Layer 2 of a small transformer language model trained on English Wikipedia (15 layers, counted from 0, width 128).
Take only the direct path to the model's output, skipping the later layers: a vector added to the residual stream pushes a token's score in proportion to its dot product with that token's output vector.

Output vectors of the tokens that the questions are about. A number n stands for n times 0.014.
"p": -25 26 -6 24 15 23 40 2 -46 -35 -29 -6 31 38 0 17 -21 -38 -25 -43 23 -8 56 -21 2 10 -30 29 25 4 22 13 13 -50 6 15 -14 21 11 -13 29 18 43 7 22 34 -46 2 38 18 11 13 -22 -5 -4 24 30 -7 -26 -33 14 -10 -1 -12 -6 -18 27 1 -8 29 23 -19 -15 -9 11 -67 -4 -2 -16 23 18 27 14 14 -9 -12 7 -24 6 1 15 9 -12 -4 -2 -20 15 -11 -12 12 -14 8 28 -2 -12 -17 -3 48 18 -11 46 12 11 0 -33 55 7 -9 -36 8 15 24 -44 -16 0 12 -29 -4
"ire": -17 -16 -30 10 19 21 -13 -47 52 14 -21 8 26 19 -26 18 -8 30 -17 54 44 26 -75 14 17 -51 3 -3 -2 -23 15 5 -62 -9 13 31 6 2 -30 -11 -7 -10 -3 19 -48 -12 42 4 -47 -3 34 -4 -5 10 27 -17 12 27 -22 -1 -40 5 -8 -16 24 -10 20 1 8 18 12 26 -3 2 15 50 -20 21 -27 0 22 6 -36 -44 -39 -33 -21 -14 25 41 -13 -22 4 0 33 7 -44 12 -18 -2 -33 -2 -15 3 -13 -51 38 36 11 4 -6 -8 -16 24 48 64 -29 2 -6 -20 20 -13 -43 -41 15 -47 -47 -9
"ending": 15 13 -71 23 29 2 -23 -28 25 -12 20 10 3 21 -3 -22 -54 -16 25 12 -4 -25 -5 13 -10 -30 5 1 -9 -20 14 16 4 12 48 -72 6 36 -20 -42 11 12 -12 -11 17 -14 32 2 -48 -12 6 29 -4 11 22 -9 5 -40 -9 25 -32 -8 -60 -8 2 -5 -41 -3 -12 -50 29 3 36 3 31 -8 11 68 19 35 -9 20 -22 21 -48 -58 53 1 -19 -30 -2 1 6 -14 -29 -28 12 -31 -11 18 -33 5 18 19 40 15 -49 -10 1 7 10 28 -33 45 -23 11 -23 -2 24 -44 11 42 -11 1 3 33 13 20
"ruction": -22 -32 3 -26 16 -34 -41 -13 23 -2 6 30 3 -19 25 41 -14 30 17 -8 -11 -16 -24 -6 -2 5 9 33 13 -42 -24 -14 -35 20 34 -7 24 -56 -56 -20 -44 -19 35 -39 -7 -39 -19 -7 -38 13 32 -27 13 -31 28 -32 17 0 -10 -13 50 -12 -16 -40 -31 -72 -40 -12 -3 -5 -5 42 39 10 5 27 36 36 -2 8 3 -10 -1 -45 -10 -10 19 -44 -48 33 -21 -30 24 17 12 -16 19 -1 -36 0 -11 9 19 -6 1 -44 1 9 20 -21 0 -26 -14 48 19 -1 44 -54 -12 -14 5 -21 0 -39 30 -1 58 33
"ream": 54 -39 3 -3 21 -18 -17 8 27 11 -9 7 -48 2 -5 19 0 2 -21 -9 -67 3 -40 10 -18 -1 -8 41 21 -33 -33 24 -27 25 24 -25 -16 -32 -17 -22 -35 11 28 -44 -40 -53 14 -1 -2 11 -21 -12 13 23 -10 -40 -38 1 -14 72 -10 -8 3 -12 26 -15 -33 39 7 -14 20 -3 26 8 20 21 -22 14 39 4 0 -22 -43 -24 14 -7 25 3 -37 -48 -16 -25 4 21 18 -7 -15 -1 -51 8 -5 19 19 15 -31 7 40 60 10 -10 46 -5 28 44 28 2 32 -26 -5 -45 32 -27 4 -15 -7 -46 1 52
"| No.": -31 3 10 9 53 -9 4 22 8 -19 -9 -1 -6 -9 32 41 -20 51 -41 44 -45 73 33 16 -11 -12 13 10 14 -55 -30 -47 -38 7 -3 -9 28 -52 23 -15 -10 34 -41 -33 -18 -20 30 -17 3 -25 -2 -1 -42 7 -56 13 21 0 -35 -3 -28 -5 -12 -45 53 16 -28 -24 10 -32 8 0 40 21 -11 30 1 -5 61 -56 -2 -73 -13 -15 16 -41 11 14 -26 2 21 -36 -17 -6 -24 -6 -3 -34 -48 -9 -62 0 77 -11 -37 -19 -12 -5 -50 -40 23 22 -41 35 -6 55 16 -11 14 -31 -6 71 19 -27 71 -20 6 4
"ident": -22 32 -16 -10 27 -43 -30 -62 -22 -23 16 -2 -39 21 5 -62 -25 -10 -27 15 6 10 -23 32 -10 -6 -41 -21 38 -41 -52 -8 5 -16 21 10 -14 -30 -28 -32 1 -34 47 11 -25 -38 -23 -9 -49 29 29 -34 -15 -13 1 -18 -27 -39 -28 -48 -24 -19 19 -58 -17 12 -22 -12 0 14 22 16 28 -2 -5 -39 4 53 12 26 38 0 -41 3 14 -33 17 -12 12 -8 25 -43 -21 8 19 -10 35 29 -43 9 -15 -5 -7 38 20 -25 10 -16 4 10 30 0 -12 34 21 42 5 -17 58 -43 -20 14 -17 -31 -2 -19 31 -3
"ship": 11 -64 24 -37 39 -24 -3 0 -10 2 -1 -4 -44 13 35 26 4 18 -25 67 -31 -44 5 -13 -20 39 6 -35 45 26 -13 6 25 -20 26 5 10 -15 -32 3 -23 -1 -17 -13 8 24 47 -4 9 43 25 36 -19 25 23 15 -57 -34 12 23 1 -1 28 -93 43 -10 -14 -30 -2 -42 22 2 10 8 -22 -38 -28 18 -21 -10 12 -29 -46 0 -34 -24 7 -64 -74 27 -45 -32 -4 21 -55 -38 -4 -22 2 -20 -26 29 -14 30 21 39 1 -8 3 -72 -34 7 -13 17 61 71 -12 4 -22 -1 10 5 -67 0 -10 -18 40 55
"American": -9 28 3 -37 40 -34 -3 19 6 34 -16 -9 -39 -15 26 4 -28 64 -43 19 -14 -3 11 36 -4 -15 -1 11 42 -64 -9 17 -50 2 14 -18 38 11 -1 -18 -13 7 -16 -50 -1 -4 3 -4 19 8 15 -28 -34 -2 20 10 -26 -18 -20 36 28 -8 -2 -49 18 -8 -33 37 -7 21 -31 -24 38 30 -12 -20 -8 11 -15 15 -10 -5 -59 -28 -40 -28 20 -8 -50 9 8 -29 -36 10 1 -18 -51 -46 11 26 -26 14 46 -6 24 -17 -8 -11 -39 -57 14 -25 8 44 50 39 -9 -73 41 47 -13 45 -19 -17 -19 -16 16 -17
"dom": -1 -21 -40 11 40 19 -21 -57 -25 -11 -31 -50 -30 21 67 -23 -11 -46 -9 11 -40 19 -34 19 -11 16 -33 -48 -6 -9 -13 32 5 -30 9 -31 69 -40 -7 2 -26 -73 34 -10 -6 -46 41 -6 1 40 3 -59 -8 -17 4 25 27 -71 -11 30 31 -18 21 -64 -34 28 -14 3 35 22 58 29 20 -8 -31 -46 -7 -38 20 -17 35 -20 -60 -4 2 -30 45 -77 5 27 -15 7 -24 -18 -46 -7 -36 -79 -5 1 -7 12 50 56 47 -37 4 -34 10 3 47 5 -26 24 -13 67 33 -56 -20 5 35 36 -72 -35 -40 26 19 -22
"ans": -21 -29 33 1 21 0 -3 -13 16 15 26 -37 -15 19 -3 -13 25 15 -18 -11 24 39 -21 -39 4 -59 -16 -37 -20 -42 4 25 28 3 19 -15 60 -10 -16 2 -6 -37 13 19 -13 -43 -32 5 -3 37 30 19 20 -1 7 -9 33 28 -9 -17 -6 0 -16 3 23 3 -21 33 17 37 12 18 -6 -15 9 -6 -28 8 12 -3 2 20 -15 58 -1 -27 -14 11 -4 -28 9 -26 -29 11 53 28 6 8 -22 -14 -26 67 20 3 3 3 -45 -15 1 2 -41 30 -18 32 4 -25 -1 -37 -15 3 5 17 -39 -4 -16 -31 -31 12
"ible": -24 0 -31 27 25 -36 -13 -7 21 22 26 -3 9 24 15 32 3 5 22 -14 -14 50 6 -11 -15 14 -24 -9 35 -45 -70 33 -23 -7 24 10 34 -40 12 -20 -29 -17 -8 -19 1 -34 30 -5 -2 -11 -7 6 37 11 1 -13 7 -38 -24 42 -12 7 -7 -6 -31 32 6 5 -26 -1 9 43 47 -4 -9 -34 39 43 56 -23 -51 16 -23 -59 44 40 3 -11 22 -22 -72 20 29 52 10 37 -9 2 -59 -57 44 1 -13 22 22 2 3 -2 41 23 33 29 -19 33 -25 48 34 -50 39 -18 11 69 15 -19 -10 -9 13 -7
"ists": -37 -14 7 32 20 7 56 7 37 -18 33 -44 -24 -6 49 30 32 22 -5 -13 -28 44 -24 -32 -29 26 -24 -61 -43 -67 22 15 -27 -5 26 -11 -12 -8 -15 -38 -39 -48 -16 0 0 -7 66 -10 7 21 33 9 -13 8 -19 -20 -19 34 -17 3 -7 15 13 34 -15 10 -33 36 5 -73 4 1 38 -8 23 -27 -2 11 1 -42 44 -5 12 27 0 -42 26 -5 20 16 15 -30 -22 -43 6 -14 -30 -9 -31 4 17 -18 -2 8 39 2 -20 -25 7 14 19 20 -2 20 48 18 -17 5 40 12 -19 0 -4 -44 27 44 -12 -28
"akh": 15 12 -8 -7 28 16 -19 -30 8 28 36 8 6 -25 77 12 0 -14 -58 1 -6 -18 -26 -28 -59 -26 33 -16 56 -44 -6 9 -1 -22 2 -18 7 -36 -39 -11 -22 -25 52 -13 -26 -53 19 -2 25 17 24 15 39 -29 -16 5 40 -30 -19 12 39 -24 20 30 15 -28 -12 28 5 3 31 -40 -3 -7 2 -25 7 -49 11 -31 8 -4 -30 -14 13 -16 -14 -26 5 46 -30 4 20 -12 32 -42 23 -2 30 0 8 -11 27 -25 25 -35 0 9 11 -21 17 45 -5 41 33 64 69 -33 23 -31 14 -28 -7 8 -22 -43 -1 2

Each question shows what one neuron of this layer's MLP adds at an activation of 1. A number n stands for n times 0.0074.

n438: -10 9 -5 -16 50 -6 1 -1 -32 3 9 1 -25 -1 -7 -14 -22 0 10 -5 -4 -7 -6 10 -18 3 -30 8 -20 -1 -5 -2 -14 -5 -14 -4 -10 2 4 12 -26 7 14 -5 21 12 22 -2 -5 5 -4 -18 -13 4 -4 -12 12 -1 4 -9 -3 5 18 -27 -15 7 -18 10 -5 9 -8 -7 16 0 -4 18 -25 0 -7 3 3 24 7 -1 -8 -6 1 11 20 -16 32 -14 -7 0 37 12 13 -1 -11 -24 -9 -31 -2 22 -9 4 4 -18 5 -1 6 -2 -21 -5 -25 -15 -19 7 10 7 10 11 -14 -21 -10 14 -7 -4
Which of these tokens does it push up most? "ident"

n55: 7 -5 -8 5 -14 19 -8 16 2 -23 15 -18 -2 -12 -7 -2 23 7 20 4 18 -8 -8 12 8 -9 -13 1 -11 -23 -15 13 7 -4 -12 12 -9 -5 -9 -20 1 -13 9 22 18 -22 2 -3 9 1 -3 10 1 5 -3 -4 6 6 13 3 20 -2 -8 -15 -6 -33 13 18 8 -9 6 8 3 1 -4 11 -8 8 21 15 0 -4 6 -30 29 13 -2 13 -11 -16 9 -18 -14 -7 -10 -13 8 4 -9 -9 13 14 14 16 14 -5 15 15 -16 7 -24 7 -3 25 17 17 0 24 1 -10 -2 -1 21 16 5 9 -2 26
Which of these tokens does it push up most? "ream"

n472: -2 5 1 2 25 21 33 -32 -10 5 -9 -3 6 5 1 21 19 13 8 -26 22 25 -12 6 -13 -1 6 -2 -11 30 -5 5 20 32 -6 -34 -45 13 -19 53 15 7 -15 6 34 -1 -12 12 2 16 -2 -2 -11 -5 6 -7 -6 1 7 -2 -32 28 3 18 4 4 23 -1 16 -7 -8 -22 -17 -13 -8 3 -3 -27 19 -9 -6 7 4 12 -45 -25 -19 4 -19 -12 5 3 -36 -3 2 8 1 45 24 9 -9 21 1 4 -26 9 14 -17 -2 1 -5 -24 17 30 -20 4 -29 -14 -26 -25 -5 10 -14 4 -12 -14 -12 14
Which three tokens does it push up most, strongest first? "ans", "p", "ire"

n299: 7 2 13 16 33 -10 2 -36 -27 -6 19 30 24 11 65 46 -18 15 7 -1 -14 14 23 -4 -25 0 -34 -13 -14 17 4 5 16 2 -3 -7 7 -10 -18 2 16 -8 12 13 -10 3 -9 16 -24 30 23 10 -1 -3 -16 28 -10 0 -9 18 -5 -33 9 7 23 -46 -12 42 3 26 9 -8 -10 -7 21 -3 -17 -7 24 -15 11 -14 32 11 10 1 -6 4 38 -20 -22 -7 -10 -16 -11 0 20 12 16 18 -8 11 -13 -3 5 3 7 4 12 22 -14 13 -35 18 -2 13 -31 -4 -13 -20 -11 17 -7 23 2 0 7 -23
Which two tokens does it push up most, strongest first? "akh", "ans"

n476: -13 9 6 4 -22 8 -25 27 -20 24 -12 -23 16 54 -14 29 -15 -23 -32 -51 10 11 -7 -31 41 23 -25 4 -25 -13 -5 -11 -17 -3 -70 24 -25 10 14 4 17 16 14 30 -2 -12 33 -8 -23 -19 2 -3 23 19 15 -12 -10 2 6 29 -16 -8 23 33 -11 3 2 8 20 8 4 -8 -4 -13 -34 23 1 -13 -45 -2 -12 26 -19 13 -3 -1 45 27 -13 15 -2 -2 -36 39 6 -13 20 29 22 21 -28 -4 -6 -63 -6 12 34 12 14 -3 -3 -21 11 -9 40 -20 -1 14 -40 -7 19 -12 7 -12 -48 -10 -42 1
Which two tokens does it push up most, strongest first? "ire", "p"

n351: 26 -9 -2 -26 16 -4 23 13 4 -8 -1 -30 6 -4 -19 34 -29 18 6 4 2 -2 7 -1 1 4 -37 -31 -4 -7 15 -20 20 20 -35 16 15 7 17 -11 -3 -7 -24 -5 30 16 23 -32 14 26 -12 -8 -5 -10 10 -1 9 -21 25 -14 -3 17 -7 -8 33 -18 5 2 3 -19 4 15 12 6 -9 18 17 -13 -10 1 9 17 23 3 -14 -2 -26 -5 11 -35 -26 28 -4 1 -11 -21 -5 7 4 8 0 -10 -15 15 15 32 -7 9 28 -1 2 -23 -1 24 19 8 5 5 -40 7 -15 25 -40 6 19 -15 -32 -7
Which of these tokens does it push up most? "ship"

n40: 13 -7 0 4 -8 4 0 -2 27 25 -5 -17 -35 4 3 -23 4 6 -20 17 16 5 -10 -12 20 -16 7 -10 -17 18 -23 36 -19 10 20 -8 15 -12 -10 36 -1 9 5 -20 -6 21 14 -12 -29 -9 16 27 5 -3 16 2 -30 0 -3 15 36 9 5 -14 16 14 52 -9 19 28 24 -16 1 11 -1 -1 0 14 -11 -5 -18 0 7 4 -16 8 7 15 20 -10 19 8 9 -4 12 0 -20 -26 18 8 -18 -6 -6 -20 -10 -15 15 29 -36 1 -1 0 -15 22 1 -13 36 10 4 -8 -2 -33 -14 16 4 -15 16 6
Which two tokens does it push up most, strongest first? "ire", "ream"

n225: 17 9 12 -8 -18 2 -2 29 4 -28 1 -2 -5 -15 3 -14 -15 -5 24 -5 -16 32 14 2 13 -30 6 -29 -41 -10 2 20 17 -4 -7 16 28 1 -19 21 29 16 1 15 5 23 16 -3 4 -51 0 -28 8 18 17 16 13 13 -24 -7 -31 8 14 5 24 2 26 11 24 17 27 -6 6 -3 28 -10 -11 -35 2 -2 0 -18 -28 -2 -2 20 30 21 3 1 7 6 -7 10 -3 7 2 19 12 35 7 -6 -29 -12 -32 1 5 16 31 15 11 22 9 -4 -19 -24 8 19 -10 -6 8 -3 19 -18 -41 -18 14 -18
Which of these tokens does it push up most? "ans"

n85: -10 -6 -26 -7 -18 -6 -27 -9 -5 -12 0 -13 20 -11 14 24 -5 -22 12 21 -11 26 17 -7 -7 -8 -27 -5 -5 2 -2 3 -3 -4 5 12 -11 3 18 4 -2 7 -2 6 23 18 -6 2 1 6 -16 -14 -27 -25 -10 -25 5 -32 -12 -8 -22 -23 6 -5 -25 10 -11 -11 18 15 -25 -3 4 9 -8 -5 23 -28 -7 26 -41 -13 -2 3 21 -1 -13 4 -13 30 -9 -18 -1 1 3 28 -37 22 6 -3 -10 12 -21 19 16 29 -11 5 10 -8 -10 -13 24 -5 7 20 -7 6 -8 1 2 -11 -4 -15 -29 14 25 6
Which three tokens does it push up most, strongest first? "dom", "ible", "ship"

n318: 5 -23 5 -18 8 -9 4 7 19 -43 5 -13 1 -11 2 4 -3 -23 -3 24 11 6 -10 -8 -11 14 34 -20 6 -12 -26 16 5 -14 -14 -2 -13 -22 28 -20 -10 -13 10 -6 3 -7 0 -10 5 14 -19 5 20 -2 3 -2 -8 -13 6 0 -1 -22 -2 6 6 13 -8 -15 22 -18 -6 -1 0 8 -12 -12 2 12 14 -31 5 -24 4 3 -17 15 9 5 -15 -20 -5 -5 13 -29 -13 -22 -5 -2 3 -18 -10 25 12 15 -14 -2 -2 23 8 16 -9 22 8 -5 -11 -2 17 -1 -4 2 -4 -15 2 -8 20 11 -16 10
Which of these tokens does it push down most? "American"

n285: -21 -16 -3 5 26 7 11 3 -8 -11 -2 -1 -13 15 24 -44 -17 5 -3 3 -11 -6 23 26 -20 30 1 16 -8 -4 -6 39 -12 -12 42 -3 -10 -3 -39 -14 25 3 25 -5 26 -19 -18 -3 2 24 -14 34 -20 -30 2 6 -10 17 6 -1 -9 3 14 -41 13 -11 4 41 -11 -5 29 -24 -4 11 -30 19 19 -3 -7 -23 27 1 -5 -8 43 18 1 -32 -15 2 8 -22 -26 -19 1 3 9 -7 38 12 -9 -19 9 6 -28 -11 3 -18 -14 -10 30 -33 29 7 5 -1 -20 -23 61 25 20 -1 23 -6 -13 -13 20 13
Which three tokens does it push up most, strongest first? "American", "ident", "dom"

n194: -2 -37 28 -7 23 12 0 4 -3 -18 -7 -9 -3 17 28 -32 -12 8 -36 4 28 -11 31 3 -22 -28 -5 26 22 13 7 -1 -6 6 33 -6 -5 5 5 53 -14 -7 -10 13 33 5 -10 44 8 -17 -15 -9 36 -16 11 13 -4 5 -1 22 15 16 7 -8 -17 19 -15 35 36 4 16 -11 -13 -15 -1 -5 18 -14 -19 -6 2 33 -5 3 -22 20 15 -10 -22 -6 -27 -11 -15 -21 10 -32 0 -2 14 -14 4 10 -36 -1 1 0 -11 -6 9 12 15 -9 17 -17 31 -6 -13 20 6 14 17 -7 4 -9 5 -15 -11 -3
Which of these tokens does it push up most? "ship"

n64: -15 39 15 25 33 3 13 27 -1 2 0 15 -14 24 -28 -4 -24 -12 -16 7 -8 29 17 26 -28 -5 10 24 -8 14 -13 33 1 3 -28 -13 -6 -9 -8 -6 14 21 19 -14 22 -3 15 4 7 25 -9 -15 -19 -11 19 -5 -9 14 39 9 7 -8 0 -9 -18 -7 -8 16 -6 -14 11 -12 -2 -19 4 11 17 -34 1 -10 0 22 12 3 2 8 -26 0 -6 -60 27 -13 19 -27 12 14 -5 -8 -4 -20 -4 -27 12 18 20 -17 -4 18 12 -26 -4 21 -12 7 10 11 -9 -5 6 -32 -27 8 19 30 -11 -45 13 15
Which two tokens does it push up most, strongest first? "ream", "| No."

n422: 2 -11 -19 15 -18 -3 15 -10 -22 -12 -4 11 -11 19 8 28 10 9 19 30 8 6 39 8 -13 -20 -21 19 6 -3 43 12 -25 17 -20 -7 -28 7 8 22 -9 16 6 28 -14 15 1 51 -7 -32 28 -18 -24 15 0 7 -21 -12 -4 -51 -8 18 -17 -19 -14 0 20 14 -7 3 12 2 -27 -21 -1 -3 -21 17 -14 19 3 20 -2 11 11 1 7 -15 2 9 31 -13 -2 -7 -2 21 -21 -31 30 11 6 -18 -8 38 33 -17 -20 -6 20 -6 17 21 13 10 2 24 -6 -41 0 3 18 13 23 19 -7 -21 0 40
Which of these tokens does it push up most? "p"

n374: 7 -14 -6 4 23 6 -15 42 -2 21 10 10 23 32 26 -2 -2 4 29 -30 6 -23 -23 13 10 -11 39 38 29 -12 1 11 15 17 -26 -11 -18 -25 -16 -3 -7 7 27 -10 8 7 4 20 2 -6 20 6 -11 -2 -7 23 17 10 -13 -27 35 -8 -17 46 -15 -14 -36 -18 5 -26 -20 21 37 -12 2 -18 -40 35 19 1 -1 -20 -10 -10 29 37 -22 23 14 -6 11 -44 7 30 -34 -3 37 -3 -3 18 1 25 39 -23 25 -9 24 -11 -27 -34 2 -6 -9 39 28 -14 -39 11 6 -61 -9 9 26 -12 14 27 12 16
Which of these tokens does it push down most? "dom"